Layer 12 of a small transformer language model trained on English Wikipedia (15 layers, counted from 0, width 128). Numbers have three digits each and are written without spaces.
A neuron's activation on a vector x is GELU(weights . x), where the dot is the dot product.

Input weights of the MLP neurons that the questions are about. A number n stands for (n - 500) times 0.0012.
n51: 398660660457522591346514331623563860314360704684660455595325431451596544496511553478433427503369476449519578553604538436623488644355584612377393572525776425474464345659590432647492525590645593530486417576457476182475466457606557381718766421415290631515625321565323432401570525614485445243425635455581606329639527420340363453493371503448443304297244657553548321693585442607464265565551
n53: 389442403399456347750545636530430415301573665627493391398625425447355456355580536629433310229771508320481500526448399419488438469352530678605616439360466534604464542425579515690321549403459474713531392496454618748586591602391377514624684517537453556500538360694561369621504258486588795635453562112402394673500418532522665539450701533692358507390472592424462380549489579653293615402372
n54: 458731571734372465506547468477329341321464645395441442544537487595570585543645536639677598584633421448400608419480244519528441538477530440601595686563321491557494676419545658510420386358451506371413329592455485592580491183445702745545566580412428582534517378414558403333374478708582691629396708439394523348524384526377596632583397405567359522380469487580387379463391539446583582514361
n95: 341500407539469269584410427494358475378549651433430511621424654453369567543522578565627683410421550586562716421559398414440727594351571531668378386385636437657548490440548598731547580521500533534538302599481412481485743526476441416565568477489396381456595623551545538545435688390488705380521619538472561538439320500469503458533401283559617550516526291556454463288435506556314506503387
n100: 685620367242500353521277802496515489620451356690628249435561343482624568345572661630547471479429723595469558496466504639639692514354333311776288437525387603682785687457511539515539306441440452559540512445360388429600368451651423440504576401409455515195437475607373446327572574436443788633474406320559504523302546549669835452371507383492585291500471500572316609627458456497559471602476
n108: 461378567508641640346299416600592650503691514407721388554376625544415651384588478508558426558455442611504619551429440599676429510468296396605394369419500421432707745464434514673489418566414513571554601613429484666431523644479673590582479566595436422565219439312364507467514418347482384466575538493728493627644332556350401712668165375446381389434500404458474546579368445619273298752649
n173: 571472454604604384465381435433636507324430657303431387523639302430332434635636629594430354545675685494599751504732229446538463450546414390507534548136479396528432474579439375434518376544391679510672553612310641398575561366559463636515360672403531574697432208377390472410315639562556507441533490471340750453464503510599640551456705598430539368605493443535643545473511480567514560435436
n174: 486600559396420478438590500500699551570443561581382541400616378509483580547470350689423320375348265470509637436572328531551550534557538657517469412457604395572590528549451631444406317671617503524548467509413675466517560513494294416572470400453328537537475554559523367319464437654592411767406497668650308424388431488530479394405362556572640399549345578691522547500545633503460511509508
n186: 630673444397403612534430586455541553334384340602493611407429445593529504459493621605404754551563411693651604504474500349387520443571452602618529545254362628413522437221424374437633396646545597649005451665551613543314558428522482474701612573579537435420669269496584580635380598542586626673402574408521715531601680496632466449381366426835367454322465442372358493430316500415504500408202
n212: 486334619614672607330486540481293812383427441424368436522428455485496481557355565594551479217598558606345416617273446540422186529539196616467415624518676532496362524410470633469527408500337586538391278697468591524806563406326474418407523681451466353677480722456613562563604585676340489524669617484285622563632461451407531665533569431666641464441442607341774572627143701476526391425489
n237: 510615504285519404585298434549713719518507485391333604357500728651428485552388379386493537531349407507576726753568496360399748432542510398407399251339147385413504476581369538511477558504259433432372698450441603632493527688418669504623425521483481738588388507570581653597372504204620602520538463400559507485566597279655654445417319470443435379581546591649423830496523405442395785535466
n249: 693532570322667363542591525655528643584333456617694599268362490613418603599500471387480555597549473381421479631432513507519346381504451478537781556394372421543583690551438591685482401427686433529473391566336637296403340553475278260451568533615411469613614605382388279191629403554731507508582398581349698672474526370619457635445520445475547213592520479445348556714282559484545629515526
n253: 379565737463352510351521450535396703441478387592351500464533377533609694675513537433563535486568582523484554339364479449609427545554483599635452590512348585564614299461301413261398500457555548571497381347460572562460431594403434574623402459424556660494614767556676304494390375343651441606738550523564625329454398519465421331473473526449503554363623546389687619535491475569531581438483
n267: 511508565585472388365333461394657427631359467390572463215664658504624620416653446363581367735591539526365658640577538543465496500459522627408543373276413620561602673376461327689611674524479649346374578400411570609638522483532848228572484433225472694397342381571425627296448687530645082640705413310355392446677504409321488572504439627516537439567466364766571528451544900379465531512445
n276: 593565340567437449416500300666611446568413515500432506480435491537333298589625495560483408437665568500636523616443520420452553395548481624651618668574454494448453394488424418312543443456422449427551500574456399422742571602671374307516431569370580483546605412627471378426461462463548511573355730586632548494628489362533363591494517549407765520472381517513358583676431471571581352602360
n295: 537503483490590629612412568447308618653286484303521566494611503568542472528491461413725503540628614554600651503357485408603402364456466513479765574462376589390612341551401484475497643361349650424526475449419528455536551599405500564399342405371334515564497394342418497529512536369339648598597616414517500449539698451422469217518553419463686623545362593447537617387332624607614485605491
n359: 595500737628631533497455354650614600585369293638371589572637375691533582520428537577582390600483474465357553398573376437296547379424333545707487443602370506367443349429523676411517331440359423425474447873431538586483595658715579574627624503395370424617582497468331391475441473461469442554497385549541490496769455348326424739477220640493669647425458533438490360554410567600323402603462
n365: 312287779403617465520569548548441651493346310773330459497413296616409729652580398363595609580550508453655542384242586433401473611552370296535271389423425683611564316406422601730429349418643516503310541715661419633529460598308507368515537480385478584432654712405514519534460631318591466539401525579362616673523561327371705354376497526585567607348542496348558482557643443643589531579379
n375: 488644503750579536434628675560460413284348493425618506380475617510487632490292530469475380515585468580715560514270553551521455497610603524557631488751480531662610486361416436351554280639439414533277571462497512545397445489539446591454553414365460373544531494369487490562410577391513382594531412554704609578234611428483457308622340518587598409452324449401713658511410739452635311322512
n381: 280839368246555694466462565578426493471397459681474466507559486730230595467482643244461593167587500422549358538537224624416500423418382784574411374475341459549450334477460590437714408522558679547469575626465341558471588524631627706613437442490577390436496486611551647645422654656533500555566485640429694602373414395388563450472465690593534682435367357440548310447681518336461458576307
n408: 436441412574314721500563638570693590343570497651500294408343458468641546520513321297742412370588568702544634609340378570489437475684482436414481469360524586470458503612455490576588408594486449515362537339650521572371394557507459646504417549469292535425295380624705274476513400687540543360650471384567632452434666314577706535522428500477541638331506458476417470692573539627529386404381
n414: 389422549434593389388458357389146604446548514581435580576539372655384633500723602654302655547473526522643536616379389450652446467601469361507450433642694484556537630479594402627542474332350614369406605557428541697641494397429665379362465503557613642352518801450530440472672520364507619395389425302494456507432471480545411420311526491545300568550412573708666370515403751434477382642314
n420: 817572561654588537417460372454328546481569692497492322467369459441633431633657579635368483371587442397388360755404323574545693482593518492595400164416551543488485757437202543332465371298447521663442738409504690524608507615576588620666462603617611382626362413345395687405657422532336600508536511563588424350344564523770511460397627441334316272766365467458571473223381522465667332559489
n444: 452640230696447528527444703587553311493381439446448344664385590270513543520549435531434428404542632479453462675400341605450569644593666470550529412610395378503677524544657537441416506420638704512497430520503624449381367560503386581601655500454382506415564503500448523231629468531523518531562617527594284544462579409463487545344522372806460241684344503539466539562520577470305315575591
n455: 597633516451770539401534465533556676321352365554513472368422594409449402523424648593588431506442571418470257483427388468543497535639413664601617263591409540467381434598545446533249377484750467449425423483548446568657512359523487619542279595524503684476310563596442651408566439416520463604483559365282493561617598374693764708386500556364487319582412439574583386401619513557490472429651
n458: 355534416424490614578506406417569310456682402541476459779464561641616565429493420419467545365432336529486457451548494711404428487535563479523408380572430577483650558475259598432430510286617676556523399465237424600895566529575619658736548701421367318415479627290449591645466530494623699525480368384307418479407564365410500511738610416441430448589647370559663497424397477556453516528638
n469: 584529562418577461503635481763511736818592586563475558479556367496458464398577371349525371443410456459270556545522354412611427552389265597532574175500297391452768458323532526511578465715334559610514451674558604481386523340438567507574441527503401578286515465550676459542706763328555455357220590413611445455542422381707650446433604602607317427614796571464347485647474568510304448455487
n489: 459532699534497681564455322581468603550487539462629420402367725454561500497385512560512303500528756444565705428375494392669668357423512642256365400353497444361637547549372471624442448559458580538424373569409600543481500640478399459284494494550694540634385442613563441411574342500407503335622658382494427503370506547384558554700455673516454642589576577477461399422401391265463707586480
n504: 416506684324400514515454371638539706695542742409391446503602653460469410735597436408425414624564525299543581543634429456626490574556467635432413386422354409484456554560541719416375481551607386532506341584459586517440562323545410519521412805527351550570443361459264467590399660677312491311594404537485464363656560443621529602538445465523623408436559698535352384507419500550532435366655

Each question shows a token from some text and the vector x that enters the MLP there. A number n stands for (n - 500) times 0.015.

".": 515334416509495627531531529571565523509399607494498535517526433493569337557444324590486558608389390479454521505534594443409615463403584541356510433583494450485347503609664447617431512573554435337584396468618481631503441352496521393615451526571526390544573531457434573579438722491566497463374476426503597465399465432552500506497620477372528676586395634599618467559680345442418541479369
Which neuron fires most, and how strongly? n51, at about 2

",": 541259454522554559564588539483500551667480582533531553644520476631614452544561333524454497478523454506452463446466540486550505545446419581355458558535593563563453514457417438417566512627513472322492651397495522560510541447400401448423478377423591486623615457384568492458433565614541499556448438514491499565562400491441483544456429252519436527478822568503402364558631458376490448509612
Which neuron fires most, and how strongly? n469, at about 1.7

" sy": 496404380543459655696539552390544382502520549506649526436482431522494549594517533538500525689493511432585481504507658474434485526563477522373494607568591428557605599447534590441465500507463431577525543462493528402258387461398469549498428413427536513741523365369558536558567551436549282592423544514477622580397467650424489492628407381369427623418573590508510366582535431422394580412442
Which neuron fires most, and how strongly? n375, at about 2.7

" ": 513421455388466478599443661356557512689524549618587594637435519590600556405491325621612414589448471559449341437456613452541568494485366514346528661578609634542492327518513450486514504570577521658598545373423518433428455478614437473473404451599579432491463467555593396591443472596552437418421417432460484500493418463568455402473550557489486502612397695507482311408502449348474449587592
Which neuron lights up most? n51

"uments": 408375360610522458560483461461480486482664463685520592416631493325576489414444475471517402549507570575541311515359544494523485460444379543499570515463435520572344632671476582495508493575597397448498457450413588495490567481505411445434558468492385500616637407408439522651471433478513590627493564618413619610448361654566415427381629406561413596509705571479566525485629389404495468512441
Which neuron fires most, and how strongly? n53, at about 3.7

" Mon": 519470561467482698656545650498434506466523493565546611437506415534540531409418464495607585357426432429512332477492783518285495587501459371459558599454461447550418505466567605502578427614577405399554492320547564406420442469582561385538533511534533454721512418353573432599654439557456400601474305597549585515488450495590461407550511400546339560515555529535555440535414362481560465420591
The two highest activations, in order: n249, n375

" to": 582399411552570453532547474405542598573592479505576465585553415731527487442528293551571507548556421534546408519494659553532512522426553429538547581533529408618538494511487640562538559541459367445562578579530457473449552477518527388482474499540575499567462477514437578440486464613604429478491470403420464626562306484545443640528491109504311339498627526431458440392562478417446457467572
Which neuron lights up most? n108

"$": 490383490565498560541593565525479575619525639504546605571691501550615405531458369668626455652559430622435361558581513468559554525483452472629492555617569508476427389601527486507614515527434465612457493371468477533428402302488427503429426257459677482702494459466522494527419468448427530600512396534456560484550400494341524520463437455611349507480519477569499279420560520371473485428419
The two highest activations, in order: n54, n359

"ress": 492422346548407537674566656372593432582704520602525534543433545318515474558489378499546303552578575512502392573434548589321608519537525434538448658632530539449551551499683408413535575451611459422467417513476400490530460484558457497469356551478531451410603442440644474587539468642411509540435481507546562529341346504537399514518463504612373401579769552425530404421426435439473516456501
Which neuron fires most, and how strongly? n444, at about 3.4

":": 609228290539538503608543533414687448522390487556540490619594490680501418597474357620530528468479514518440496529452617497495624447418433501364417525499398576546443490565669474518608509511701443489480578399465493388357500432495475489566377503451561578687369536462419556537431531538573428552587568504506544589461449481515462500474520260479438417564497453505442586354595518496484483580404
Which neuron fires most, and how strongly? n237, at about 2

" Ap": 431417380406556490539543714481431450408562565525464599456353490495701430510579476557642554532517372461445420478482561523202515520491615526433585531392572350559515504477644700396515510597571337536465454475549542417479441475636509403472539612483658537598490495411502448565503566474563379573445404596505415509355437448586436409640456549536382518471610558422561354580645380503437484567575
The two highest activations, in order: n249, n174

" (": 525558464570549601694481553337535504603459563539422415695458491619555380438538411651499533557588451681403369519445518594432440496406504436323532616581456452563470444576643465443526567586578567555550582566446533496395446363487276600454404380381651549564515597347381537547485527494460467550444316614535488468504411462542534451519398376394459482582471601508560438484537476436416411593576
Which neuron fires most, and how strongly? n444, at about 2.3

" D": 538535449540395568437563604304560572611434585478475700488488302457632435480592311641551717415424391494516602516505543630479398368438385463484543525547487527590578421529567504376554510631480401536599529491566510460408538414484474527455373435465500496747529546508440466473453488502546492541396536416494446553584453354596436453635654441390420613644483585432531524376514338378527482571607
Which neuron fires most, and how strongly? n295, at about 2.4

")": 548356447584430567620605584388551490470556341592590549558476422512547442472551340526496593453555479418491406533428580486593502603423605512484490679648514479519505413484605335470474452562574500456387537325452549522551491347457503338471371515650653454707466505446473514616407506534500475461344473372505544636363442547692407426466550569582499549560605706480518506384580466400449414468408
Which neuron lights up most? n414

"f": 518497444600533477341557527483501595516469521439579562467559425343639528431468601585535496627494366561416356442432537452295497448502524614588562489532460491753541440522789320413514547591596368387540427411501460713544489529439581393537448516629618478616540494526528580404496399582504390547494423611385516481371388503490402406523450547518468550639505358566498424457561379492428605505607
Which neuron lights up most? n455

"4": 634325450430482562578476493499569381562446581538611556479538332563549415353485531636619613561448613562465525533608602510357432487462516499459541685655491437632485527519577511487490470412550432462579448527484406506569447431484399421596351415525466456587695443567442564586419511528638436561309611348553465466430480400534550439516476269483502659483418576416538510368681356543432473551532
The two highest activations, in order: n276, n100

"ott": 455573434351505568552436545463414530567582549436426507344383428450613584486463389467443474494363653625465478411586629523501623655424489459490506602645499424490408468553600261546578488550528477413733510485665593526337412508405413413587491484486357553661707614482394544648516542509390492507442515596512473564462393427493463508417459419667489628513530657481562380517471389465428440546507
The two highest activations, in order: n51, n444

" |": 527359439452309550548457458540588438494442591493452582639607438735522580446316511571422506554515453593507433512456568520461438469406674499416425533642449579610380517547585436518482467636656371485543465464561512586360516489497551532438307422565536572692361513482361544542382629433521409572518603412486493558435497425535484376497500382423505420484634587551589616309484403460548529521548
Which neuron lights up most? n237

" S": 500429547573292544683509497361460456579506684549502595443437384502535485453538319623607611484477543528493437564552801542369545472407440361396415571510479486740611537501782412406451461581554415539477501553449501564333563480534511515408383481483558490608441579458401510558481503548607473500419591452571525444480505387489428480553452435567380538580525618474357427505600405360512539510490
Which neuron lights up most? n54

"gr": 469549484581408393532513563383589556387624566662441532377556511625535469445734424656457605471400550565528498502453596600512457438463390566304479487499420473558555334514575525582445548572563434526707537612514342499477438489520572632487397539512565536612525375413427478576450497464558527640453649495505582455469456502584482371465380290405530525365415653430473378542478378354488458528595
Which neuron lights up most? n51

" co": 602410408412481440581530658375547586498388513544487526433290485395529467549438446515580517594460500390588493556494724427464413502436492550468501689575530444438599515467512411470643561530468414578582500505465379568483437395567506498472455359581379533759416412276563453646529542539398450558520360474536586471671383593573500483556499334478484558451604497436680427550517503510550519501520
Which neuron lights up most? n295

" |\n": 519400500513471517767432424306629584487544459480577502613439479565716488485477406658630414478425471659414463533553682500486565477463621369481415442519544432469563485517522342346578639563699312436477521475475533463405451497550514459433326343495553548733490413351512504470409474543491516531496452456538560566462563536476468552495419623427512590465481533531399498499548531444496415573489
Which three neurons fire most, strongest first? n408, n489, n237

"th": 645379443545424521568357448501549543426504504561531592348513462483493383483423551476619568631526519495467444529467460481497639420306420513459431459512571495580464573564608543482551491543535387349725647339538611455482413540450571542645446573501441568702381386440400710641370552500398558560521395463578464531582462430619429470401423341481380470538575575590598326462533519529526421568520
Which three neurons fire most, strongest first? n420, n237, n108

"ic": 502347450533399591549534518325653479496517543508511643405596614609485436526571314597525432641345590450531422529523568396408516569422455570345611567433561424569652413397405527514392520435535496482398447428557471415505434481489565438544385585551519529690455548463477590576473623451460486607444566577526507501539411388629528408437440316595366522454725511526513367576720422403481504489516
Which neuron lights up most? n237

"|---|---|---|---|---|\n": 317502501575393361548466517322568716628495443527505368590519642542600424427513437574611489464618537603419434450660644456480553562441549416496478403511405516531535367457605531473490658634536395455507544594509480488624401461566431406523284445497509598718571445419430454532332407442577456509512517409490426622465518453541432483437476487481428620364622654581486523468724489459474489409522
Which neuron lights up most? n237

" and": 531275577506656595477650512330486546584570410513548503587524451699615410498614330517549527657630524516417485557362480479424420489323536471455548586523564474531405416583507517450558466584427579483615498661594434449450463461493553614445410368474515460613540517410463571498522552539501456513565435421512447515542446466479454629606469237464439429515709530453478301553460521408501400503568
Which neuron fires most, and how strongly? n212, at about 3.8

"ise": 406303371562517463627625604554479413573662601563559685417341367542492644568424420560675393446536563530485449492349462494534553458587601412454574508424569478487482496431380541552446447632702478465423465470536444539491362504487472263536534549527564557452581615340554511531488470533536559510407495522450530563428368536523510476436605438473402635487699637501475445389586370417554460438521
Which neuron lights up most? n365

"he": 560516361544468403576504597376542581579472476631663629523504380345603578548515557550681398519637479515512416511420500486199543532467462667591437510672415467503492445531712506587337537370543505349565500420507354532480539391491598438437366518507603530640504454382544495623485456545386537488406374499439533639377398500537412460427592444575351555535597473493545519619468493526475575444443
Which neuron fires most, and how strongly? n53, at about 2.8

"G": 546494372453320590472568559514422457560514509562602620501533509519469352386465377622582624625401503549564540514543631562519535548383536484508478578622512375636519529414403444529401525559569352505587620524516414477418492546476533435430374372450552579613587494553452486546417376541431381601391455434551528444510326404631511467581407450376482677538491725476543466502721461362460381484609
Which three neurons fire most, strongest first? n174, n276, n375

" Tom": 541461414600544558687627605415648452393436525544444652410536467469560451472459442591512534412520576482462530486625606505347391532408483251503605537516477515519334397455526507376481609480615373518661586404584514432344592511523463604540435427571605430718405573475543374680457549617471400460525511425409429539351371488474452521651618384555486478606544450389505472405516552502553477478513
Which three neurons fire most, strongest first? n173, n53, n375

"7": 588303503577483559603685565438605483503589542523489439465580558555560457548501435677596431470444450521371362606504674426472602409421379565540443655486434518469469505543659421448593572406594396440527430383478513467346491606472344573554358467545642417669536513436497578520378571579476455446417428440642454558459536529497658415489495397394498556327493457498517503450554357449499550628491
Which neuron lights up most? n408

" sc": 582332424469423503492576566557494482663473535477560650397517439534496397587614397501548566628245476480608426494537645526476421550400358524426566684564409489485497430447566431546416446530569269469503555537486354544471445421529558634425575526541509563730417402500650523592373637503558505492408610521555615518428465386534476557611411450416409635436444522468487285545555578472442485530442
Which neuron lights up most? n54

" rank": 616450538500454495483590532582534546595466516644546609441560520457719375498502349536480431531572410534457341567576508496442578528434374385365524537641485433506544635594450433447581443569472326618689451352359484645466384476471481554545470464506375500678611455317475597622567445462454459550517425432608600485538407546412434493551550323534411644549626470514556294498511558448487436545384
Which neuron lights up most? n420

"ald": 448453407475543620497503520526534535440609550471422657385626505368413497513407439612642454450421580401380453540598467626600423466622474438476552490441507570633403582589475492474395500499468459420631508399579313457365393460426367488489549562600585414666500478475562526504486556568411479555470433606404523566437419548468357628596689373373410592580650566429528494302638610441501466568638
Which neuron lights up most? n173

"val": 560347555515439523500465331572620455587641483587383525468607512477555545545453548554310456629517520476477262459491474535540443414406390608508488559488543492584385562474623532594403563633495586510453547426529491559447461487584426384651525396515476614539628525455453463430365363360385441565469517551526570564567453518506411444519581334516384633379658670534458369458702501514462382661528
Which three neurons fire most, strongest first? n359, n51, n53

"3": 660301553530463492627499469442576537506554610518529534457589519538658585594622434620553321626393452627426469569553589493523593388440399548463461529489545511490484573616689502337547617475574370401534372353404496500421477605526266586408397446528631484656518481489429632543419459568466455421400349390635455560455588475418522434545474525460479531357565451458427472454560403481530554551510
Which neuron lights up most? n489

"ym": 457599397515420448728586584488630405457467534645428693531428418465472485424431502515574532692652481420468387506576530398480560467493575483499479490580539441529383501537560596605420501558458404553584586404424405485389480337473498522515434462488594616559572351441470593587462564544648453434406556548486422624412400637502652562516279370595357537569558416465575286549507391552525437535399
Which neuron lights up most? n54

" g": 499414410508501534441591610519467540559622493503529629438514595403651356462592311536531508476377522536534604598448606506466584575456370497656563647722467409546545451422577516572387582602638427508580535438433431504490528509504471478553281409483561505715583497427448576491441535535588349549392463522412490503511366325493499577427434576383415522478449620479509244502573540328491473505589
Which neuron lights up most? n455

" val": 478530493473487527490455539498582441744738610483578484425564475599514481605558422641397529645430536550534423441573495435459535532545393465481547507556497412446493527437701461566420391537548467561545600364508444511437439485602489618371397212579513565641683475422291400539417497453496479513394507602499487632423476551470461331549584457504357649461528538479360477566531406468538546543326
Which neuron lights up most? n100